Layer 8 of a small transformer language model trained on English Wikipedia (15 layers, counted from 0, width 64).
A neuron's activation on a vector x is GELU(weights . x), where the dot is the dot product.
The model reads these tokens: "ures" " by" " the" " Chile" "an" " am" "bass" "ador" " in" " Per" "u" "," " Francisco" " Bul" "nes" " San" "f" "u" "ent" "es" "." " When" " the" " ship" " left" " for" " Gu" "aya" "qu" "il" "," " Ec"

The vector x that enters this layer's MLP at each token. A number n stands for n times 0.043.
0 "ures": 6 -19 2 0 -10 -12 20 32 -11 39 -3 14 -25 -56 2 13 -29 8 29 21 9 54 -18 -37 -11 -16 -4 -9 23 42 -46 0 3 -24 -56 -23 67 -25 35 29 25 11 -5 41 -10 42 -51 11 -20 -20 3 10 1 22 7 -10 -21 -51 2 6 1 -26 -5 6
1 " by": 16 3 19 -24 17 -28 39 53 2 35 -3 23 -20 -38 -26 19 -12 -9 33 -16 -6 33 -9 -49 18 4 10 -8 39 22 -29 -7 6 -64 -32 -8 73 -11 33 17 21 12 -1 31 -23 34 -50 11 8 -25 -15 -22 3 14 1 -36 13 -42 -13 -9 -5 -24 8 -13
2 " the": 26 24 7 -31 13 -22 46 56 -12 10 17 20 -9 -47 -24 12 -10 -10 23 -2 -11 1 -6 -48 8 -5 0 -2 38 29 -24 -17 26 -73 -45 4 46 0 18 19 30 2 0 18 -36 26 -54 17 12 -11 -16 -10 21 11 32 -44 23 -41 -34 -6 23 -21 12 0
3 " Chile": 20 21 23 -46 -14 -36 61 47 25 25 -18 6 -4 -13 -37 33 7 9 6 1 -5 8 -12 -56 0 30 7 14 41 41 -35 -12 27 -60 -43 -3 31 -3 30 -17 -2 3 1 10 -3 -12 -50 4 7 -9 6 4 13 3 52 -59 0 -40 -12 -13 26 -18 -8 -6
4 "an": 22 20 46 -25 1 -30 49 46 25 -10 -14 3 -7 -19 -22 27 8 -4 0 -9 -12 -11 -1 -70 18 15 -2 -6 49 36 -38 -3 25 -49 -56 -14 33 -7 29 -9 26 5 4 18 -31 -10 -41 10 12 -6 16 -4 14 3 31 -54 21 -32 6 -27 25 -22 33 -22
5 " am": 15 21 26 -38 29 -14 50 52 1 40 -17 -5 -12 -63 -47 26 -16 9 6 4 0 -12 5 -59 8 5 7 -5 12 25 -27 21 5 -82 -15 -12 24 -5 31 -14 -4 10 -1 23 -20 -27 -24 28 11 -11 0 -32 43 20 34 -37 28 -23 12 -11 40 -21 9 -9
6 "bass": 23 15 18 -46 9 -30 56 15 20 25 -7 4 -16 -29 -28 15 -2 25 19 -14 -7 -15 -1 -83 14 -5 34 -5 39 18 -7 -29 25 -66 -46 0 19 8 22 -24 15 -9 13 44 -31 -12 -41 17 13 -10 1 -13 -1 16 32 -45 17 -15 42 13 17 -32 11 -3
7 "ador": 11 4 33 -37 -12 -36 54 47 39 26 -17 9 -3 -31 -29 25 12 16 9 -16 -25 -1 -17 -72 18 10 15 -17 45 37 -41 2 28 -57 -42 -9 34 -18 32 -8 7 8 21 41 -25 -11 -17 16 16 -13 3 -20 1 4 28 -47 12 -15 15 -12 -1 -12 14 -29
8 " in": 33 7 34 -17 12 -40 36 62 4 23 -15 12 -15 -45 -38 24 3 -23 24 -1 -6 1 -13 -42 13 18 2 -2 40 13 -38 -2 -13 -84 -26 -2 36 11 44 18 24 15 18 18 -27 7 -23 19 -2 -38 -4 -31 8 8 36 -48 30 -27 -16 -7 7 -22 13 -7
9 " Per": 29 31 11 -28 21 -22 53 52 20 26 -3 6 -28 -14 -40 17 13 -4 2 -25 -8 5 -22 -71 -4 5 1 12 35 19 -40 -12 1 -78 -32 29 39 21 16 -4 13 10 9 -4 7 5 -47 4 20 -49 14 -26 24 9 34 -49 11 3 4 -22 21 -16 -8 6
10 "u": 37 41 -3 -30 12 -33 60 22 17 -11 -1 24 -25 -9 -31 2 11 -2 14 -18 8 -2 -1 -90 23 -1 4 1 43 28 -36 -7 20 -65 -50 -8 18 -1 32 -14 18 -5 10 21 -27 -29 -14 25 12 -30 13 -2 30 9 37 -42 9 -18 5 -15 39 11 1 -27
11 ",": 25 33 36 -18 9 -41 54 51 8 21 4 22 -16 -53 -42 17 -6 -9 34 -17 -21 5 -5 -60 23 -1 3 -12 48 28 -22 9 12 -50 -26 4 28 3 49 -8 4 19 3 9 -40 -1 -10 19 2 -43 -6 -23 -4 0 24 -37 20 -22 -4 -23 32 -33 16 -10
12 " Francisco": 32 46 21 -29 -10 -39 55 45 33 21 -3 9 -26 -40 -34 29 2 -5 11 -14 7 -1 -33 -71 15 22 -3 7 40 18 -26 -10 36 -53 -36 -13 33 -2 43 -4 25 -1 1 6 -1 4 -24 16 19 -25 6 -17 1 3 38 -44 18 -14 -19 -35 16 -19 2 -22
13 " Bul": 26 35 -10 -30 9 -19 40 39 12 35 0 3 -24 -52 -31 23 12 6 -14 3 -10 -20 6 -86 7 17 -27 1 44 7 -29 3 23 -73 -15 -3 25 13 52 3 20 26 -15 3 4 -5 -31 11 19 -18 11 1 -14 19 31 -27 16 -22 -7 -32 32 -29 29 -22
14 "nes": 15 23 34 -33 15 2 30 16 21 -4 14 -27 -3 -51 -32 39 -3 14 9 -49 -2 14 7 -93 13 29 1 -18 36 20 -26 -18 21 -54 -22 -18 18 4 24 -12 27 31 -3 43 -15 -15 -28 1 23 -18 12 3 -6 0 45 -32 27 -19 -2 -20 34 -7 4 -24
15 " San": 13 47 11 -51 -5 -8 33 37 21 27 1 -18 -36 -35 -25 9 -5 11 -3 -11 -16 8 -17 -44 12 24 -10 -3 51 28 -40 -1 14 -65 -33 -6 46 2 35 3 12 11 13 21 -9 -22 -37 13 35 -28 26 -20 12 5 53 -42 19 -12 -17 -27 19 -32 28 -17
16 "f": 25 9 10 -20 18 -20 69 38 -10 19 -23 -6 -24 -44 -40 33 -24 -9 9 -15 10 -4 25 -70 11 26 -14 0 51 9 -37 -28 14 -53 -14 -9 29 13 47 -5 17 10 8 15 -11 -49 -21 10 25 -25 1 2 8 6 43 -39 34 -17 17 -4 22 -16 3 -30
17 "u": 15 33 -1 -43 18 -3 35 29 22 -5 -6 -7 -39 -36 -33 17 -3 3 29 -14 -8 9 2 -93 15 32 5 2 52 31 -28 -18 31 -58 -26 -11 8 3 21 -7 20 5 21 40 -26 -32 -22 16 22 -21 9 -3 15 9 35 -42 3 -21 16 -18 18 -14 24 -22
18 "ent": 14 11 27 -31 21 -20 57 44 3 -3 -30 -11 -28 -41 -28 39 -5 12 9 -21 -15 16 -18 -67 31 44 1 -24 38 20 -39 -1 36 -69 -19 6 29 -4 26 -4 23 17 13 49 -33 -8 -24 -7 25 -3 -8 -9 3 -4 23 -37 19 -12 8 -19 23 -17 14 -27
19 "es": 19 30 29 -32 9 -5 37 51 3 4 -32 -1 -20 -23 -39 33 -18 -4 10 -17 1 20 -10 -75 41 28 -8 -21 51 44 -29 -11 6 -69 -14 -1 27 3 33 12 22 12 7 52 -30 -15 -14 1 2 -17 5 -22 -4 1 37 -35 12 -25 -2 -24 13 -14 8 -20
20 ".": 16 33 16 -6 20 -20 45 44 -12 38 -19 5 -32 -59 -43 31 -22 -16 24 -18 -13 22 4 -40 11 33 10 -12 41 17 -17 6 -4 -53 -6 8 31 3 29 -15 27 -4 9 55 -44 30 -25 20 12 -45 -3 -21 -10 -7 20 -33 22 -26 2 -23 -4 -35 17 -1
21 " When": 4 54 25 -10 39 0 55 31 5 42 0 -1 -15 -36 -45 -7 -7 -26 24 -20 -19 0 -10 -60 23 16 11 -16 34 33 -17 -4 0 -75 -28 2 36 3 29 4 35 -8 -5 30 -12 8 -40 25 21 -37 5 -33 -19 8 7 -8 29 -34 -40 4 3 -18 0 12
22 " the": 11 36 -1 -33 23 -14 52 41 -7 11 29 19 -18 -42 -33 11 -12 -12 16 5 -13 2 -17 -59 8 15 12 -3 44 20 -17 -12 38 -74 -39 8 32 15 -1 6 16 2 -8 25 -31 21 -59 15 21 -13 -7 -14 6 -5 35 -33 38 -33 -44 5 26 -24 2 14
23 " ship": 1 37 39 -78 19 -24 68 42 -17 60 10 9 3 -18 -4 40 -11 -5 10 -17 -12 2 -6 -54 4 17 12 -13 32 15 -29 7 15 -60 -28 -11 24 21 45 -4 4 0 2 22 -30 -2 -44 8 4 -8 4 -17 -25 18 30 -35 20 -36 -21 -9 0 -11 -7 -8
24 " left": -6 29 29 -50 35 -7 52 35 1 28 25 14 -15 -42 -26 21 -8 6 27 -21 -2 22 -5 -67 26 15 10 -3 20 22 -35 -11 21 -67 0 -7 30 20 48 20 -1 7 14 21 -46 -6 -42 -6 -8 -21 6 -12 11 18 18 -42 28 -41 -36 -5 -16 -11 -3 -3
25 " for": -12 27 33 -43 22 -19 41 54 -11 22 -12 19 -14 -45 -43 34 -8 -5 26 -14 -4 26 0 -47 17 32 8 7 33 21 -42 -37 0 -67 3 7 41 28 29 24 7 7 -2 21 -17 14 -50 -5 23 -31 -11 -25 10 -8 10 -38 29 -41 -27 -1 4 -2 0 0
26 " Gu": 12 62 5 -55 -4 -9 37 40 0 16 -4 1 -37 -31 -20 0 -11 30 12 7 -17 10 7 -76 25 18 1 27 44 25 -28 -23 21 -77 -37 7 13 23 23 -7 -6 2 -16 21 0 11 -54 20 26 -22 6 -3 24 15 23 -40 10 -28 -22 -3 11 -8 -1 -2
27 "aya": 9 30 17 -38 6 -30 51 35 12 10 -18 -5 -4 -37 -19 33 11 -5 23 -21 -19 -4 -6 -90 6 43 -12 15 66 25 -48 7 37 -43 -27 4 8 1 35 -3 -15 -6 17 25 -15 3 -36 11 23 -22 -13 -2 -1 7 36 -31 11 -34 -5 1 23 -26 5 -13
28 "qu": 12 37 11 -40 6 -17 52 25 -17 -14 -26 5 -40 -17 -33 19 -10 14 24 -6 -5 5 2 -89 31 21 38 -5 29 14 -37 -16 32 -63 -20 -2 16 22 39 -16 13 16 8 37 -9 -20 -44 7 27 -18 -12 -4 11 2 42 -28 11 -18 9 0 37 -37 18 -21
29 "il": 22 2 21 -33 22 -6 23 39 17 -5 0 -6 -20 -26 -18 27 17 3 20 -9 -25 10 -8 -82 22 24 21 -20 71 27 -40 -14 13 -48 -14 26 15 28 24 -1 16 7 7 41 -35 -17 -46 0 9 -11 -3 4 3 7 14 -43 15 -36 11 -22 14 -42 26 -27
30 ",": 2 33 30 -30 12 -18 53 59 9 27 4 16 -16 -57 -42 24 -9 0 43 -15 -20 16 -4 -53 20 8 17 -15 43 26 -24 -1 9 -43 -11 3 24 9 43 -5 11 15 3 21 -46 -3 -19 11 8 -52 -6 -24 -10 -3 23 -30 18 -26 -5 -34 12 -33 26 -10
31 " Ec": 25 22 -2 -24 -1 -19 27 55 35 32 -15 -6 -25 -18 -35 19 3 -8 -4 22 2 5 -21 -55 -3 23 10 10 27 26 -33 -19 23 -86 -21 22 43 26 24 -18 14 4 7 10 4 5 -51 6 32 -37 8 -26 -12 5 42 -46 9 -20 -3 -40 33 -15 18 -11

Each question shows the input weights of one neuron of the MLP. A number n stands for n times 0.0091.

n89: -54 4 23 2 -6 -14 -28 -4 37 9 12 0 -9 10 -8 -6 -16 6 -2 4 -6 7 -17 -10 11 3 65 -5 -8 30 -26 -7 -9 0 -32 -25 -10 -2 -22 31 -4 -1 1 10 11 -11 22 9 19 30 -35 -4 -5 -20 -36 21 -11 11 -8 1 4 18 53 21
On which token does it fire most, and how strongly? 7 "ador", at about 0.49

n160: 6 15 -3 10 7 4 -3 -22 -21 1 -6 -20 1 21 0 -17 -17 -14 19 -7 -17 -20 -9 10 8 -7 39 -13 15 1 -6 -11 -16 -26 4 10 -3 -4 -19 -30 8 20 20 -2 21 -1 -3 6 -19 26 22 7 22 30 -25 16 16 -5 18 -4 1 4 12 -28
Its two highest activations, in order, are on tokens 28 "qu", 6 "bass"

n102: 9 12 -18 16 8 -11 -14 -25 -15 -29 0 -6 -8 -43 -6 -8 -13 -22 2 -9 0 2 -13 24 6 0 -43 14 36 10 -5 -11 21 -4 -19 -4 -18 -5 -22 25 7 -13 34 22 31 -29 19 -4 -14 22 11 -5 5 29 30 5 -27 14 4 42 21 -14 22 -42
On which token does it fire most, and how strongly? 17 "u", at about 1.6

n245: 19 51 23 13 16 -1 -31 3 0 -11 -25 8 32 -39 -2 39 -6 34 4 -7 13 11 0 -20 -23 -19 -30 -13 8 -6 -43 14 12 53 4 13 13 5 -3 5 -14 5 -2 -29 -12 -14 8 15 18 -25 -1 25 -10 -24 7 9 -35 9 -5 3 4 1 -38 -6
Its three highest activations, in order, are on tokens 27 "aya", 14 "nes", 11 ","

n111: 31 5 24 28 11 -15 2 -7 -10 -14 -16 3 -22 2 15 -2 21 2 -23 16 -21 14 4 1 -8 -23 -5 13 21 6 16 24 -6 5 3 12 1 -7 -7 5 10 -13 -10 7 -4 -17 16 -5 1 20 -15 -13 -28 -6 -6 -7 -16 2 5 19 6 -38 9 -37
On which token does it fire most? 29 "il"

n287: 21 -13 45 -6 3 5 -7 -38 -8 23 6 -16 9 2 -5 9 17 9 27 -11 10 -6 -22 -27 -5 -8 8 22 -10 -14 -5 -11 4 23 -21 -4 16 -4 -12 -22 -29 11 -7 2 17 -16 -10 -15 24 13 -7 24 -5 1 21 13 -9 0 -29 11 14 17 -38 24
On which token does it fire most? 14 "nes"

n173: -10 34 29 2 -5 -4 -14 -4 -35 -24 14 38 -4 -25 3 24 -44 3 22 22 -25 66 -24 36 -25 15 -6 7 -7 -31 36 -24 -16 -32 32 4 -8 -8 -27 -37 -6 -1 -4 -39 -19 9 5 -6 -3 -29 11 -9 15 31 39 12 -22 25 11 -9 2 8 4 7
Its three highest activations, in order, are on tokens 20 ".", 30 ",", 25 " for"

n259: 37 -20 17 5 -3 -14 2 -4 5 -20 -25 30 -25 -20 -35 -3 -15 -5 -18 30 -23 19 17 37 10 2 -31 -28 -9 0 35 -18 31 17 -9 -35 -4 -7 24 10 -7 -4 -22 27 4 -13 7 20 -24 -2 1 0 -3 6 6 35 -14 49 5 -23 21 -19 24 -35
On which token does it fire most, and how strongly? 11 ",", at about 0.45

n195: -22 0 -13 -26 12 -15 -28 -21 11 24 0 5 45 -20 18 -23 50 9 -14 41 -9 22 49 20 20 15 -45 -10 -20 -3 -20 1 -14 -8 -16 -7 -5 22 4 -9 -5 18 -42 -5 -14 -2 -37 38 -5 -27 11 18 19 5 31 -14 -39 22 16 24 -21 -1 -35 4
Its two highest activations, in order, are on tokens 26 " Gu", 0 "ures"

n6: -7 2 -9 -11 18 7 -4 -16 14 9 -19 2 -11 -30 4 41 24 -4 -3 14 -14 -3 -11 -2 -16 1 5 56 21 -11 -8 -24 3 13 -8 -58 -8 16 -34 -19 11 -12 24 14 -4 -27 22 -12 -19 11 11 -13 13 -38 29 11 -9 -5 39 25 -19 -22 11 54
Its two highest activations, in order, are on tokens 6 "bass", 17 "u"

n244: -38 37 -11 -1 22 1 -25 1 -21 4 12 25 5 -25 -8 11 9 -7 -27 20 11 -3 28 27 -13 28 -20 5 14 -7 -5 3 4 -9 -29 -3 -4 10 -22 -7 -24 -12 -12 -2 28 4 -13 -29 25 8 -29 -2 33 -5 25 12 12 11 4 7 -8 -20 -11 22
On which token does it fire most? 22 " the"

n85: 15 6 15 4 16 -12 36 46 -16 -48 -40 13 31 26 -18 -9 27 -5 -13 23 2 -38 51 3 9 8 -2 -33 0 -10 18 -43 28 25 -50 8 -9 -38 21 -27 28 -11 -41 11 -27 -25 13 -14 -42 18 23 -15 -6 -13 -9 33 -29 44 -31 27 -52 48 37 1
Its two highest activations, in order, are on tokens 4 "an", 10 "u"

n223: 12 11 61 24 26 -27 0 11 2 5 -21 15 10 -5 -13 -24 -34 -11 -19 -14 -29 -10 -24 29 4 -14 5 20 39 -52 34 -10 -21 10 -2 2 -20 -6 28 -5 -16 8 -9 -36 15 -21 -11 -32 -1 8 7 7 -24 -11 45 31 10 -33 0 11 -5 9 6 7
On which token does it fire most? 11 ","

n96: 11 36 -18 -4 1 -7 -21 36 10 -32 -26 15 28 14 -29 -5 -33 15 2 28 -15 23 -29 15 -7 -24 -31 -8 -8 2 19 -4 -12 26 26 41 3 20 -43 1 -14 5 17 -8 13 37 -14 65 2 -28 15 6 -5 -51 -23 -17 44 11 -24 1 -54 -51 14 8
Its two highest activations, in order, are on tokens 20 ".", 22 " the"

n215: 9 13 13 29 5 30 -26 17 -56 4 -15 32 -7 -8 -11 -12 -11 -3 9 4 -29 39 -9 4 11 -42 30 54 -17 -3 25 -15 0 -11 39 -27 8 9 -53 -6 -2 18 3 -37 -10 32 18 21 -54 -49 37 23 -3 35 -24 8 -19 4 11 -7 -26 -11 20 -14
On which token does it fire most? 0 "ures"

n143: 6 -17 15 -20 12 18 5 -9 11 -28 -17 5 1 -15 15 0 14 20 3 -1 -6 -23 -44 16 -25 15 -15 4 14 28 -9 16 21 29 -11 18 10 27 -51 -40 -10 20 -15 -17 -31 28 6 57 1 14 -8 20 37 -7 -16 4 -11 12 28 -28 -36 -47 -3 -14
On which token does it fire most? 29 "il"

n252: -14 5 48 -7 7 -33 24 -30 3 -8 -13 26 -21 -6 -51 -29 -5 -2 18 13 -29 13 -21 29 7 -18 -32 27 17 -8 -15 -8 -52 -17 9 -2 19 -21 10 1 3 9 5 -1 27 40 -2 8 -14 8 -22 -15 -30 -8 -30 13 9 58 1 47 -29 12 34 29
On which token does it fire most, and how strongly? 21 " When", at about 1.7

n53: 6 15 1 1 57 -7 -30 32 -14 -6 45 24 12 -12 -8 14 28 -20 17 2 -48 2 -12 0 7 2 32 -3 -30 -17 -17 28 -53 46 -16 -20 -22 9 4 -5 47 36 3 -7 -9 -14 6 29 -25 4 -1 -32 -6 -21 -14 3 -10 -6 -1 -19 6 -7 8 12
On which token does it fire most, and how strongly? 30 ",", at about 1.5

n47: -12 -2 -12 -17 -14 -8 36 -8 21 -10 -24 13 21 10 -3 -9 26 -8 -6 3 -6 20 31 3 3 17 -3 20 -39 6 -13 -3 -9 1 -35 -17 1 -26 -30 -1 -31 9 -17 19 8 29 41 17 -14 -22 15 8 -17 57 1 -14 -1 -3 -41 -6 -13 3 -4 28
Its three highest activations, in order, are on tokens 3 " Chile", 0 "ures", 26 " Gu"

n66: -10 25 20 19 -13 -38 -27 21 -17 -52 23 18 -6 -15 16 42 -32 -11 -25 -27 44 53 10 41 -34 16 -8 -34 39 -64 20 -38 15 -10 19 -16 6 0 -42 17 45 -4 14 20 25 -9 0 -28 -11 17 13 32 11 -28 -14 11 29 2 -48 3 -19 -11 17 -19
On which token does it fire most? 25 " for"

n12: -12 -29 35 4 3 -12 -9 -4 -23 -38 16 3 -18 -22 -8 15 -3 32 15 34 2 24 9 -11 -7 1 6 -10 -37 7 33 20 -4 47 -12 25 16 0 1 -4 -20 5 -32 0 -7 1 2 21 47 -15 12 23 1 -5 -18 15 0 17 -39 -23 13 -27 31 -34
On which token does it fire most? 30 ","

n190: -7 8 -3 -6 30 -21 -25 5 -8 20 -22 30 -5 -19 -14 15 9 -13 -6 11 18 20 5 30 16 42 -25 -37 -38 -56 -18 15 14 12 -6 -20 18 -39 -5 -16 -27 28 25 -3 42 -40 -7 3 -17 -15 54 18 7 15 22 -34 17 -26 -6 35 33 -19 33 18
On which token does it fire most, and how strongly? 5 " am", at about 2.4

n275: -34 28 6 1 6 16 -31 -3 4 6 -65 22 5 -20 25 19 -5 12 -14 24 -15 22 -8 39 -15 7 -15 -3 43 15 -14 -31 33 -7 13 -40 -2 -3 -10 3 20 15 -12 -19 23 -1 -17 10 -20 28 -20 -14 22 -19 3 17 21 2 -4 -25 -43 -5 46 16
On which token does it fire most? 25 " for"

n162: -19 10 1 -21 13 -16 3 5 -4 12 -1 34 -7 41 2 11 29 2 0 16 -15 -39 10 2 -30 7 12 4 -53 3 -8 0 -19 3 12 10 38 6 8 -6 -3 -16 -10 -6 -19 -12 27 19 -36 -4 45 7 -17 -3 1 -20 3 -16 -1 -6 -5 41 -5 5
On which token does it fire most, and how strongly? 23 " ship", at about 1.1

n274: -36 41 18 22 -12 -38 -10 -14 -10 -42 40 2 12 14 -29 -22 -11 -39 -7 -36 25 9 -38 9 8 20 -8 38 2 -32 -22 8 -5 35 -22 -9 15 -20 6 17 35 27 18 -7 23 -5 -32 -28 22 36 30 12 -6 -14 17 31 4 -24 -28 23 -16 11 5 -50
Its three highest activations, in order, are on tokens 12 " Francisco", 14 "nes", 4 "an"

n54: 4 49 2 34 24 -37 -33 17 4 13 -22 12 -9 2 2 6 -14 52 -33 23 -8 3 42 13 -53 -27 -4 38 -41 -27 -36 -14 -21 11 -3 21 22 0 -6 -13 28 -29 32 3 0 37 -3 -15 18 -38 58 -26 8 -62 14 11 15 28 10 13 -45 10 -25 2
Its three highest activations, in order, are on tokens 9 " Per", 20 ".", 31 " Ec"

n35: -15 20 -18 -17 29 -8 4 -28 -19 -15 13 -23 -2 30 -21 -9 -6 35 -35 16 -22 7 15 4 30 15 -16 -5 -23 -18 17 16 2 8 7 13 10 6 2 6 0 -13 -2 1 -1 -5 -7 -38 2 9 27 7 13 13 24 -6 28 10 -21 -14 -2 -5 29 8
On which token does it fire most? 15 " San"

n298: 13 49 41 44 31 5 5 -45 13 -11 -18 4 -34 11 -28 37 0 -4 7 19 -24 -28 29 28 -18 8 -2 -16 32 -1 35 -22 -12 40 -50 -22 60 27 -22 14 21 20 11 -30 -35 -14 -31 8 -21 5 20 3 -39 -5 -23 -3 -21 28 -2 14 -34 -11 13 8
On which token does it fire most, and how strongly? 21 " When", at about 1.1

n13: 26 -13 30 25 7 -9 -37 -11 -2 8 -5 -4 -11 13 2 -5 6 1 1 -8 -13 3 -7 40 14 27 7 -9 12 16 -13 -14 -23 -43 17 3 -8 10 7 -25 -10 -17 10 -36 50 28 -8 25 -5 -12 -37 -2 20 22 -17 -30 11 8 -22 40 -17 4 -4 -12
Its two highest activations, in order, are on tokens 8 " in", 25 " for"

n97: -32 -17 -13 -11 -3 -15 -30 30 -5 11 14 35 25 -8 -15 -2 19 10 -10 28 -8 42 -9 19 -6 30 -6 -11 -4 -8 22 -46 18 0 8 -9 -22 8 -14 21 33 -23 -8 13 -2 -17 7 -25 16 13 -20 -10 -13 -23 -8 11 -2 -9 -28 35 -15 -9 -6 -10
On which token does it fire most? 25 " for"

n187: 27 13 -5 -3 2 -9 1 4 -4 -14 -11 5 7 12 -13 0 26 -6 -11 -3 -6 -21 5 -5 -7 0 18 4 20 11 4 -5 -21 6 -11 -32 0 3 4 -23 16 -2 5 12 -12 -9 27 -15 -13 11 13 -17 7 1 -20 9 -1 -5 -3 -3 8 9 -15 3
On which token does it fire most, and how strongly? 10 "u", at about 1.5

n69: 7 -15 21 10 -12 -36 -21 -10 5 5 -7 -2 -2 5 -13 29 9 10 -8 16 7 4 -35 -8 19 -9 -1 9 -13 31 12 30 -13 12 -14 -3 9 -11 -14 -18 -15 -3 9 7 -24 -15 -8 31 -3 1 17 -29 11 -19 4 3 8 25 12 -14 -2 -23 7 43
On which token does it fire most? 7 "ador"

n220: 6 -5 8 -3 9 13 -53 -1 -30 43 30 19 -17 -6 -3 -21 2 -25 -19 33 14 -8 -5 -23 -3 3 -19 -25 -19 0 4 37 16 18 -6 40 8 -15 -42 -24 7 1 -28 15 15 -37 -14 33 -11 -1 1 -5 7 -3 30 55 41 -4 -9 15 -36 -15 -19 6
On which token does it fire most? 21 " When"

n294: 1 38 5 8 20 -12 -33 4 -13 -21 -22 11 39 0 -17 45 38 -18 7 -12 -8 -9 32 -13 -8 12 -23 13 -3 -3 10 2 16 18 -4 13 -22 -14 -24 -33 -30 8 -13 -17 -5 49 -24 -4 -27 -25 18 1 -5 16 -5 3 30 16 7 -10 28 -16 -6 11
On which token does it fire most? 27 "aya"

n297: 9 4 -9 -8 13 -11 -1 8 2 -13 -4 5 14 -9 0 5 -1 -1 -13 1 -9 -4 0 -4 18 6 -3 -7 -8 -19 -4 2 -2 -11 13 -1 12 3 -8 -11 6 7 -7 10 -5 -15 -14 10 11 2 -3 8 14 -4 -7 -4 4 -2 15 -16 -3 3 6 -11
On which token does it fire most? 18 "ent"

n172: 45 11 -6 -54 20 3 -30 13 -30 -8 -7 23 4 12 11 14 -20 9 -7 -15 1 1 -2 4 25 25 4 13 -25 -10 3 -36 15 -9 -16 -16 -3 -1 -3 -29 8 22 27 -38 10 23 14 9 -26 -16 -10 -23 -15 -15 34 31 4 24 12 29 -2 6 -36 36
Its three highest activations, in order, are on tokens 23 " ship", 9 " Per", 28 "qu"

n130: 7 -43 16 38 30 11 7 20 2 -20 5 -18 -14 8 9 1 -21 31 -2 -25 1 -3 22 -21 -11 -8 7 20 -3 -38 -2 -45 24 8 20 -3 -8 -24 11 20 21 26 -5 -41 -5 -6 -1 2 0 -18 16 -17 24 2 -5 -18 -24 -1 24 -33 15 25 6 0
Its three highest activations, in order, are on tokens 16 "f", 14 "nes", 9 " Per"

n290: -12 7 2 -19 16 17 6 47 0 7 -29 -8 3 5 38 -8 7 -12 0 5 -25 -17 -32 10 13 -7 -23 15 -9 -12 -2 1 -1 10 16 26 -2 -8 -16 6 7 -20 13 -11 -2 8 -21 9 -6 0 -8 17 12 0 -19 15 -4 8 11 1 1 -37 6 26
On which token does it fire most, and how strongly? 9 " Per", at about 0.057

n18: -4 -26 27 3 4 -43 -23 -32 29 12 -7 22 4 -13 -19 -4 8 3 42 30 37 28 12 28 -8 53 25 7 6 17 22 -3 -18 -14 -26 -45 -10 -14 -11 29 -28 1 -6 -7 21 -15 -34 -24 -11 -5 -16 41 -21 2 14 -4 -14 -55 -5 35 -4 46 -1 -25
Its three highest activations, in order, are on tokens 0 "ures", 3 " Chile", 25 " for"

n209: 67 10 10 44 -37 -38 -11 -3 3 23 39 39 -60 44 1 8 40 -31 -30 -10 -6 26 -1 10 2 -25 11 25 -37 20 -16 -4 30 26 -5 -34 3 -24 3 -9 31 20 -13 -2 6 -51 28 -41 -36 25 -14 -28 15 -62 44 44 -31 -34 -32 -11 -8 -3 31 20
Its two highest activations, in order, are on tokens 12 " Francisco", 10 "u"